Layer 15 of a small transformer language model trained on English Wikipedia (23 layers, counted from 0, width 96).
A neuron adds its activation times its output weights to the MLP's output. To switch it off is to set its activation to zero at one token and run the rest of the model.

Output weights of the MLP neurons that the questions are about. A number n stands for (n - 500) times 0.0045.
n41: 687,376,367,461,260,559,467,551,527,388,387,621,575,736,610,272,782,471,508,292,599,534,542,294,513,485,493,660,573,493,569,394,531,590,463,504,546,456,603,327,279,489,629,541,364,468,642,562,685,507,385,579,688,581,556,450,588,364,572,694,538,414,427,636,545,280,129,514,447,323,555,514,684,465,331,451,649,671,496,454,513,467,446,486,496,423,401,459,589,423,369,555,449,538,590,683
n47: 361,527,504,414,658,692,564,539,616,492,459,291,652,450,624,539,488,387,706,500,539,552,618,292,416,604,654,496,736,528,496,259,413,543,732,239,619,547,518,326,582,469,532,759,588,375,364,496,260,340,464,524,462,504,594,678,527,276,452,546,608,569,389,656,417,604,381,459,136,551,627,640,555,373,669,450,524,624,388,656,531,464,480,391,439,550,474,484,742,507,249,413,634,426,237,386
n91: 577,393,643,381,483,529,339,415,336,668,393,596,600,414,449,545,522,570,402,492,413,765,603,461,563,642,646,503,653,489,507,503,486,398,417,596,628,602,526,654,522,534,510,509,364,260,337,459,549,370,512,458,575,195,563,688,383,425,466,780,354,522,640,500,419,531,350,540,364,657,582,595,257,486,497,503,593,412,392,679,730,419,496,647,445,397,758,434,569,384,443,397,530,405,476,407
n143: 556,382,536,289,558,599,297,586,723,489,454,500,633,352,559,656,500,565,496,429,453,568,433,654,497,504,209,536,582,614,366,456,464,651,449,655,627,545,471,497,546,403,314,425,235,568,421,619,490,360,359,510,364,561,317,629,584,656,402,471,424,468,479,589,335,612,642,642,364,602,486,586,497,618,553,659,603,688,615,408,349,574,531,514,313,634,428,572,270,415,595,445,523,504,589,481
n161: 436,449,534,446,444,516,443,395,597,485,517,509,384,602,455,569,584,381,481,658,539,444,556,605,509,389,487,570,586,447,545,434,553,435,619,399,515,412,323,562,484,537,475,617,419,743,498,531,446,538,485,490,420,549,425,367,553,386,457,671,532,526,583,489,581,522,614,514,480,350,568,550,390,529,684,525,515,514,500,648,522,702,505,396,464,393,464,443,361,558,545,472,429,456,510,388
n210: 459,492,411,497,539,431,471,400,464,576,425,402,532,482,387,363,489,430,489,645,384,507,531,437,417,434,579,444,463,540,403,602,400,601,596,556,595,386,560,630,367,569,452,516,609,681,588,331,521,411,540,490,345,530,579,381,574,401,545,390,642,454,561,476,550,583,553,483,510,403,696,568,649,582,598,457,518,541,495,581,442,688,500,401,442,362,530,530,492,474,415,476,726,478,515,419
n259: 483,707,479,412,559,413,433,444,589,217,409,566,414,685,419,632,406,386,639,782,267,403,623,456,545,590,623,657,399,448,528,572,624,980,490,443,786,696,353,411,473,601,402,539,654,431,425,667,496,451,553,652,511,389,508,668,356,486,511,425,374,334,545,442,425,336,293,538,442,555,287,521,507,620,425,721,581,304,496,632,471,483,481,485,583,533,423,438,561,362,444,362,493,783,472,361
n264: 575,466,530,608,197,553,525,637,305,395,648,639,550,351,493,357,579,508,571,617,500,372,473,414,504,381,439,511,631,531,648,709,623,382,233,834,489,601,507,559,334,572,235,256,639,543,492,230,577,611,448,289,360,474,423,396,721,553,737,475,417,638,559,439,560,442,360,386,797,594,465,417,535,443,354,472,552,504,546,423,493,562,617,473,583,367,596,581,211,545,522,350,570,789,436,463
n266: 622,563,398,478,652,616,317,564,491,556,503,581,514,406,558,538,549,402,548,507,447,620,540,385,593,513,398,528,514,715,521,494,537,319,455,504,534,610,420,474,420,569,383,611,312,245,546,497,623,639,487,487,710,386,420,494,684,565,603,380,385,400,516,468,442,519,304,404,765,536,545,654,392,654,430,329,455,509,588,503,528,376,394,513,460,615,412,653,562,415,597,423,355,714,280,437
n278: 468,351,506,522,382,491,359,329,529,529,557,515,533,571,524,640,494,513,362,522,351,722,396,522,550,563,683,518,439,411,521,423,527,683,509,444,583,377,515,525,477,518,584,604,503,355,685,473,519,587,455,409,412,381,243,350,398,402,599,605,644,274,817,529,439,441,377,464,512,699,580,555,661,460,443,494,544,471,432,628,497,389,532,472,503,577,623,553,516,301,325,580,557,563,316,574
n298: 603,493,557,418,523,525,547,358,257,472,340,284,610,527,625,517,783,387,496,583,348,545,362,676,568,595,443,493,396,337,592,292,625,372,474,373,598,574,586,537,704,614,399,539,496,474,517,540,408,647,329,362,753,335,705,435,577,513,389,496,518,453,486,484,417,578,377,403,333,497,246,510,479,480,576,522,579,510,432,705,515,618,421,760,564,403,520,381,465,555,546,542,516,472,497,698
n316: 532,523,520,579,691,626,495,530,437,555,523,395,416,561,523,482,407,403,614,698,485,422,483,402,500,322,475,397,421,577,427,356,474,561,397,254,503,445,590,492,294,581,571,549,416,665,454,312,453,564,366,447,471,528,460,442,474,532,376,433,469,549,668,527,514,588,609,464,547,571,479,714,429,581,560,497,641,418,567,456,403,432,690,526,580,500,486,624,494,692,469,533,716,538,287,375
n340: 416,394,238,276,698,574,510,265,428,500,451,323,583,453,465,405,636,389,699,543,413,497,579,422,535,445,542,539,503,399,302,381,333,474,570,253,438,462,524,642,461,475,333,539,575,528,461,635,614,433,450,456,618,772,457,720,551,637,553,408,221,546,515,438,514,511,405,650,617,369,612,586,860,602,514,571,513,345,460,574,722,382,511,585,648,569,609,353,443,526,553,425,553,561,600,218
n349: 510,392,279,503,569,566,366,577,568,643,476,513,340,456,645,575,377,438,464,594,434,476,610,497,489,566,532,639,520,520,484,431,514,500,667,443,404,406,581,450,359,539,459,610,589,457,448,381,589,468,434,393,582,309,609,486,660,325,529,458,491,647,494,477,367,572,500,444,553,646,642,522,410,489,403,615,537,544,575,637,418,400,523,391,514,327,677,471,552,565,540,557,473,434,370,434
n350: 615,270,278,477,684,381,649,491,326,664,95,303,383,637,366,546,438,523,545,770,275,509,345,322,461,451,830,649,624,703,545,308,518,926,496,611,614,400,448,354,495,669,560,712,638,377,550,379,565,708,355,486,713,491,436,690,235,736,358,515,475,500,424,647,181,505,285,482,431,161,396,590,425,564,576,525,681,517,435,509,599,302,430,384,555,569,616,304,625,600,817,472,531,500,657,254
n367: 746,638,544,300,550,576,528,458,684,685,562,496,405,511,558,805,639,481,484,557,552,550,444,607,682,508,464,493,406,400,540,347,332,674,428,446,485,408,275,256,571,444,563,278,578,592,405,489,387,305,590,386,729,364,560,523,318,674,464,447,431,409,639,584,639,421,611,601,613,380,288,673,382,698,416,600,631,702,248,375,524,461,347,451,389,370,587,516,441,422,660,612,413,433,383,518

Each question names a token from some text and the token that comes next. It shows the activations a of the neurons there, in the order above. A number n stands for (n - 500) times 0.0054.

Then comes g, the gradient of the next token's log-probability with respect to the MLP's output, scaled to length 1. A neuron's effect is roughly proportional to its activation times (output weights . g). A number n stands for (n - 500) times 0.00083.

"re", then "ation"
a: 500,500,497,727,526,525,481,522,493,658,499,473,471,469,587,500
g: 472,566,442,551,606,603,393,510,299,540,547,386,561,457,579,601,663,228,423,679,272,597,459,280,510,474,293,635,534,355,454,449,592,502,296,439,661,679,403,506,509,521,542,498,490,408,640,397,453,490,568,259,486,192,298,565,660,446,560,621,551,471,522,461,481,622,405,514,455,562,157,556,833,698,632,587,702,368,446,436,450,623,360,444,381,493,733,576,526,432,549,692,479,585,511,606
Which two neurons, each switched off alone, lower its probability most, in order? n278, n143

"The", then " law"
a: 469,475,472,486,658,488,474,470,476,470,628,533,525,470,491,535
g: 350,574,258,296,380,627,615,454,427,372,504,270,588,691,743,595,514,445,555,740,546,532,424,731,560,435,479,362,637,454,581,640,480,673,540,554,293,623,391,293,465,437,346,452,359,625,474,556,486,581,358,514,430,554,540,601,390,616,608,511,555,481,406,379,400,340,735,520,363,480,590,654,494,337,297,751,671,689,404,474,504,541,491,188,537,422,573,569,494,470,747,373,497,589,413,445
Switching off which neuron hurts the next token most? n161

"ans", then " were"
a: 493,500,862,491,500,473,498,478,470,500,500,473,498,501,484,481
g: 718,442,420,749,400,405,565,472,535,465,677,370,593,396,636,313,512,366,645,479,646,432,566,794,284,404,411,273,505,501,436,534,420,550,698,586,511,665,466,394,797,241,321,251,617,481,492,708,659,451,605,562,524,457,365,597,511,564,490,307,416,559,541,428,698,490,493,275,556,345,550,521,514,603,470,568,420,415,393,389,413,377,478,660,346,470,299,630,676,563,469,575,596,549,415,603
Which neuron, switched off, raises the next token's probability most? n91

" of", then " the"
a: 480,484,490,489,536,488,474,470,474,482,476,669,519,798,497,476
g: 404,360,497,430,569,557,426,730,362,577,311,573,459,481,978,534,612,661,299,633,630,457,408,434,590,697,452,403,641,297,424,608,455,612,583,621,426,500,276,461,425,323,394,579,534,448,498,499,696,586,707,450,633,295,467,467,449,513,457,501,480,364,602,480,585,404,670,785,624,545,284,490,423,449,527,467,633,455,361,543,352,408,511,463,438,464,477,773,433,527,472,468,444,215,557,479
Switching off which neuron hurts the next token most? n349

"p", then "het"
a: 473,482,498,470,790,497,472,500,474,843,497,471,494,480,469,497
g: 584,339,420,659,497,279,509,377,637,457,438,567,425,665,492,458,518,510,512,532,623,471,255,457,586,353,344,400,497,630,486,341,542,552,415,396,306,494,375,340,413,431,419,338,569,440,624,397,458,680,206,298,699,543,579,365,468,463,567,727,602,703,396,458,787,518,521,552,554,621,592,697,506,532,466,366,649,413,637,659,291,733,659,411,315,605,642,497,667,421,712,516,483,547,487,359
Switching off which neuron hurts the next token most? n161

" to", then " serv"
a: 500,538,470,545,471,532,489,626,472,478,496,469,493,469,498,650
g: 505,382,506,356,420,599,373,406,762,602,650,204,715,511,737,617,545,509,369,585,503,502,506,693,675,547,608,377,695,430,695,622,498,540,727,380,398,346,575,396,505,302,435,706,418,507,380,595,299,536,523,558,575,495,557,308,361,333,477,494,596,430,584,627,433,619,587,511,477,570,288,682,342,382,592,435,380,389,765,613,536,535,276,347,464,382,470,400,579,494,433,487,470,641,325,431
Switching off which neuron hurts the next token most? n367

"98", then ".\n\n"
a: 499,500,594,527,479,567,492,493,485,470,500,473,469,839,493,471
g: 508,509,589,398,386,555,406,589,398,558,415,443,521,529,368,651,331,486,525,586,275,755,751,431,656,284,490,433,318,380,392,496,528,506,443,376,569,580,562,604,448,587,389,774,313,531,240,477,569,471,432,288,489,535,561,465,632,511,403,599,503,419,412,523,418,466,373,424,495,777,301,262,688,328,703,548,502,724,636,671,479,644,401,536,473,440,691,510,697,526,548,368,477,397,743,596
Which two neurons, each switched off alone, lower its probability most, in order? n349, n91

"ig", then "ration"
a: 495,500,488,500,486,500,500,476,473,497,475,499,885,481,499,493
g: 432,334,317,577,549,620,419,684,501,491,551,508,536,259,600,597,537,497,459,741,446,456,193,498,508,512,294,612,662,358,428,423,478,633,368,565,593,417,434,486,415,512,382,333,523,514,440,692,348,539,470,426,436,233,482,624,494,653,509,477,460,759,498,542,620,610,395,640,461,685,336,621,475,593,808,698,520,723,314,355,398,478,312,632,694,440,518,520,628,611,453,465,507,260,540,356
Switching off which neuron hurts the next token most? n340

"U", then "ly"
a: 491,472,498,469,578,474,524,469,489,565,588,470,497,473,498,477
g: 381,344,446,675,412,447,371,622,562,511,365,429,433,242,297,553,376,646,374,547,543,605,504,641,605,657,397,610,496,592,528,455,230,554,592,667,625,643,394,553,522,520,582,362,648,512,500,262,589,671,518,535,749,401,466,419,505,672,386,200,540,610,521,521,306,334,341,377,554,550,474,550,561,372,471,485,435,553,545,516,440,421,670,425,282,783,647,801,362,564,460,427,377,647,540,593
Which neuron, switched off, raises the next token's probability most? n161

" is", then " located"
a: 500,598,472,469,472,474,525,503,492,474,471,492,475,775,494,586
g: 489,622,697,477,486,423,495,445,680,657,584,427,585,594,610,605,454,570,378,500,295,666,480,586,608,400,391,648,418,758,468,539,326,352,703,438,462,570,292,376,602,476,577,753,619,391,601,317,415,531,473,592,589,745,538,474,512,400,354,365,515,585,326,680,396,502,429,283,656,476,216,521,522,611,440,474,493,684,508,469,316,582,521,450,287,510,408,589,624,625,300,636,334,438,214,501
Switching off which neuron hurts the next token most? n47

" sy", then "mb"
a: 470,494,480,735,485,475,488,496,554,967,495,469,470,473,498,494
g: 793,546,673,693,507,371,501,549,668,299,452,688,385,395,498,543,508,530,462,457,634,573,569,348,448,649,404,560,772,605,555,380,590,502,586,275,485,613,481,341,438,482,582,580,407,435,478,534,491,466,546,468,367,305,594,420,391,598,486,683,482,530,550,650,587,565,508,469,503,512,325,704,640,523,659,350,352,476,522,630,309,441,442,408,308,474,391,650,763,349,99,535,441,508,494,214
Switching off which neuron hurts the next token most? n278

"ial", then " city"
a: 477,469,548,469,475,469,498,494,500,575,495,470,493,588,499,469
g: 665,301,615,508,295,552,423,607,455,645,510,543,661,639,537,360,754,423,427,482,477,730,453,295,526,516,567,497,529,496,476,345,696,376,508,421,538,500,477,374,532,326,454,738,370,451,408,473,578,655,534,275,526,301,510,381,650,355,697,428,591,717,345,492,511,407,227,536,592,731,562,640,421,600,675,367,500,434,524,691,528,380,544,597,396,375,335,450,655,555,253,599,521,648,327,432
Switching off which neuron hurts the next token most? n278

"els", then " and"
a: 500,493,469,492,498,753,497,487,557,495,500,475,496,481,469,480
g: 382,518,364,437,363,716,518,421,335,536,430,657,440,487,370,437,624,569,589,745,422,659,419,371,330,360,663,466,391,563,511,473,496,504,596,698,688,287,152,756,390,564,494,611,446,643,443,591,406,630,483,676,519,399,295,573,557,574,367,524,756,467,268,567,472,352,691,630,361,534,487,353,462,543,539,445,454,504,535,480,532,466,489,465,398,649,574,497,429,555,549,466,716,389,239,761
Switching off which neuron hurts the next token most? n210

"ik", then " of"
a: 498,469,495,499,473,561,500,500,473,483,484,500,489,475,497,486
g: 391,538,447,542,644,327,337,606,517,728,512,679,586,268,528,374,390,481,500,681,612,583,552,591,586,539,537,407,547,705,522,653,585,539,565,669,544,469,374,327,435,419,408,468,512,307,507,524,444,631,453,331,616,545,240,553,527,563,380,238,499,510,619,162,494,489,497,622,469,634,303,554,583,335,411,434,729,606,562,379,338,448,440,692,366,405,361,811,579,443,733,643,473,462,407,426
Which neuron, switched off, raises the next token's probability most? n266

" the", then " st"
a: 470,502,470,469,591,494,472,493,493,469,491,636,519,469,493,484
g: 474,656,318,570,451,317,673,585,496,407,536,456,272,439,599,611,457,711,667,367,297,267,724,753,547,517,345,349,363,644,438,606,709,579,526,501,752,536,384,636,622,466,488,444,404,668,438,604,583,545,517,480,495,522,535,654,686,596,465,285,204,450,384,502,446,513,627,555,464,230,527,520,471,604,603,390,347,655,388,628,549,456,409,421,499,387,440,249,486,442,628,379,521,401,624,571
Which neuron, switched off, raises the next token's probability most? n316

" appointed", then " Grand"
a: 499,469,471,497,474,469,604,473,479,477,475,469,662,476,500,584
g: 477,636,465,445,689,445,486,305,407,304,758,496,649,480,509,256,624,553,445,419,325,585,506,197,499,531,606,512,499,390,321,432,515,469,374,547,477,582,472,647,506,456,483,569,577,512,501,401,575,591,524,270,531,509,578,425,794,609,125,427,533,500,400,618,535,531,400,487,629,570,637,423,539,708,430,523,506,501,584,681,344,740,519,508,689,503,464,550,429,441,457,300,845,228,491,457
Which neuron, switched off, raises the next token's probability most? n367

" or", then " \""
a: 728,495,483,486,586,485,469,490,598,471,474,491,477,505,474,469
g: 645,556,459,468,527,533,532,647,485,672,406,547,544,510,422,390,443,421,539,502,812,448,408,546,665,367,673,574,528,500,305,387,615,517,551,456,321,510,393,535,119,527,299,709,626,439,743,603,850,641,491,425,552,333,397,480,738,540,387,399,508,472,410,493,362,433,518,372,458,410,340,388,574,311,518,702,340,624,620,507,617,416,479,585,642,461,342,553,331,484,618,255,582,600,492,529
Switching off which neuron hurts the next token most? n41

"or", then "ish"
a: 532,483,493,498,500,871,496,469,661,582,471,489,476,482,500,475
g: 518,717,793,500,665,636,442,700,503,658,456,457,538,577,357,664,363,623,503,502,440,595,175,356,404,558,400,398,413,755,630,551,405,373,454,686,563,479,616,470,397,327,608,569,319,405,465,550,687,311,405,410,423,553,513,538,417,596,389,480,273,585,551,437,666,328,384,618,626,555,463,557,421,460,408,447,582,336,428,573,224,340,684,590,524,476,412,421,385,575,488,667,408,444,699,712
Switching off which neuron hurts the next token most? n266

" ==\n", then "E"
a: 471,481,645,493,649,488,482,695,499,483,478,500,475,474,494,469
g: 543,303,467,751,531,542,414,635,447,442,435,807,498,316,711,553,509,463,423,730,371,522,683,324,595,473,594,573,538,383,249,575,647,349,516,444,590,557,533,502,530,601,632,367,545,633,666,451,443,364,504,548,415,332,466,368,536,480,399,554,426,473,528,542,572,619,283,654,781,566,344,576,448,555,249,377,348,564,373,172,448,393,523,566,688,663,350,439,520,665,507,453,297,559,554,552
Switching off which neuron hurts the next token most? n264

" created", then " even"
a: 499,486,469,491,469,470,512,469,559,476,487,478,620,475,481,491
g: 461,268,391,665,606,558,491,345,526,482,449,334,516,497,359,716,532,555,431,314,496,269,576,310,432,383,737,514,447,519,546,550,494,487,466,536,564,729,724,698,714,505,383,375,597,689,721,498,552,375,433,407,457,429,498,519,584,504,200,395,461,733,437,524,788,505,719,659,573,493,727,410,388,401,268,527,555,493,367,571,539,375,518,465,454,453,488,362,555,324,473,474,545,609,650,309
Switching off which neuron hurts the next token most? n340

",", then " repl"
a: 474,470,482,469,521,484,470,497,490,471,469,476,469,931,492,523
g: 754,555,342,356,693,481,591,558,742,312,310,544,340,249,703,777,352,512,494,660,498,409,539,487,525,361,774,591,467,424,559,572,438,440,552,401,463,296,442,640,653,580,618,340,441,648,701,412,309,417,625,432,439,410,584,573,411,528,473,499,194,371,550,631,446,600,349,472,448,573,438,427,452,369,601,593,542,645,617,652,613,461,440,455,434,497,425,553,536,418,625,262,657,333,528,503
Switching off which neuron hurts the next token most? n349

"ul", then "ate"
a: 485,500,489,520,479,469,481,482,489,682,500,781,491,493,499,500
g: 477,582,351,534,436,672,761,316,499,671,354,328,481,644,399,559,525,467,582,673,343,625,420,206,420,452,303,433,627,529,273,496,338,527,387,533,393,520,567,485,769,395,664,484,461,367,581,410,522,291,450,427,640,578,616,439,305,557,200,493,565,761,601,388,531,505,526,569,614,448,538,521,553,485,436,495,478,399,420,587,378,505,787,409,563,541,739,452,538,727,588,710,533,403,483,385
Switching off which neuron hurts the next token most? n316

" for", then " power"
a: 469,545,497,474,483,551,723,476,476,469,495,476,489,487,484,499
g: 552,366,433,401,553,427,532,527,555,250,560,493,441,593,356,515,554,558,799,707,425,416,587,592,413,472,491,555,534,453,591,713,409,479,622,554,472,588,576,453,551,512,549,338,467,569,253,407,784,384,651,642,516,574,634,443,516,597,524,616,327,492,572,411,431,425,515,457,407,672,762,689,364,452,346,518,532,580,643,213,380,457,592,399,444,524,449,301,607,559,589,179,124,361,547,585
Switching off which neuron hurts the next token most? n259

" con", then "vent"
a: 471,483,497,469,469,469,480,491,475,626,469,470,483,489,474,498
g: 637,390,308,299,550,551,516,575,418,646,369,708,470,579,479,383,460,376,331,699,535,377,584,494,320,675,307,356,559,302,597,658,603,486,506,490,676,626,564,643,652,515,480,553,295,411,183,413,566,184,412,614,653,383,523,592,588,483,528,590,677,469,512,602,408,475,367,459,273,467,407,553,412,568,471,660,597,515,378,633,497,594,530,668,414,476,471,690,421,262,508,452,696,569,716,415
Which neuron, switched off, raises the next token's probability most? n278

"aly", then " El"
a: 495,470,490,471,500,472,490,470,631,588,566,469,484,474,500,495
g: 441,629,567,502,545,273,423,509,574,514,526,468,351,626,164,326,471,686,615,468,525,659,507,243,506,374,512,593,614,571,323,551,589,526,345,537,520,410,557,532,633,518,332,527,502,430,519,646,415,579,539,619,404,569,533,474,708,483,241,260,691,522,584,563,533,745,598,526,693,563,670,417,494,234,566,110,478,498,456,396,389,488,518,568,614,511,412,774,328,606,541,379,478,528,374,551
Switching off which neuron hurts the next token most? n266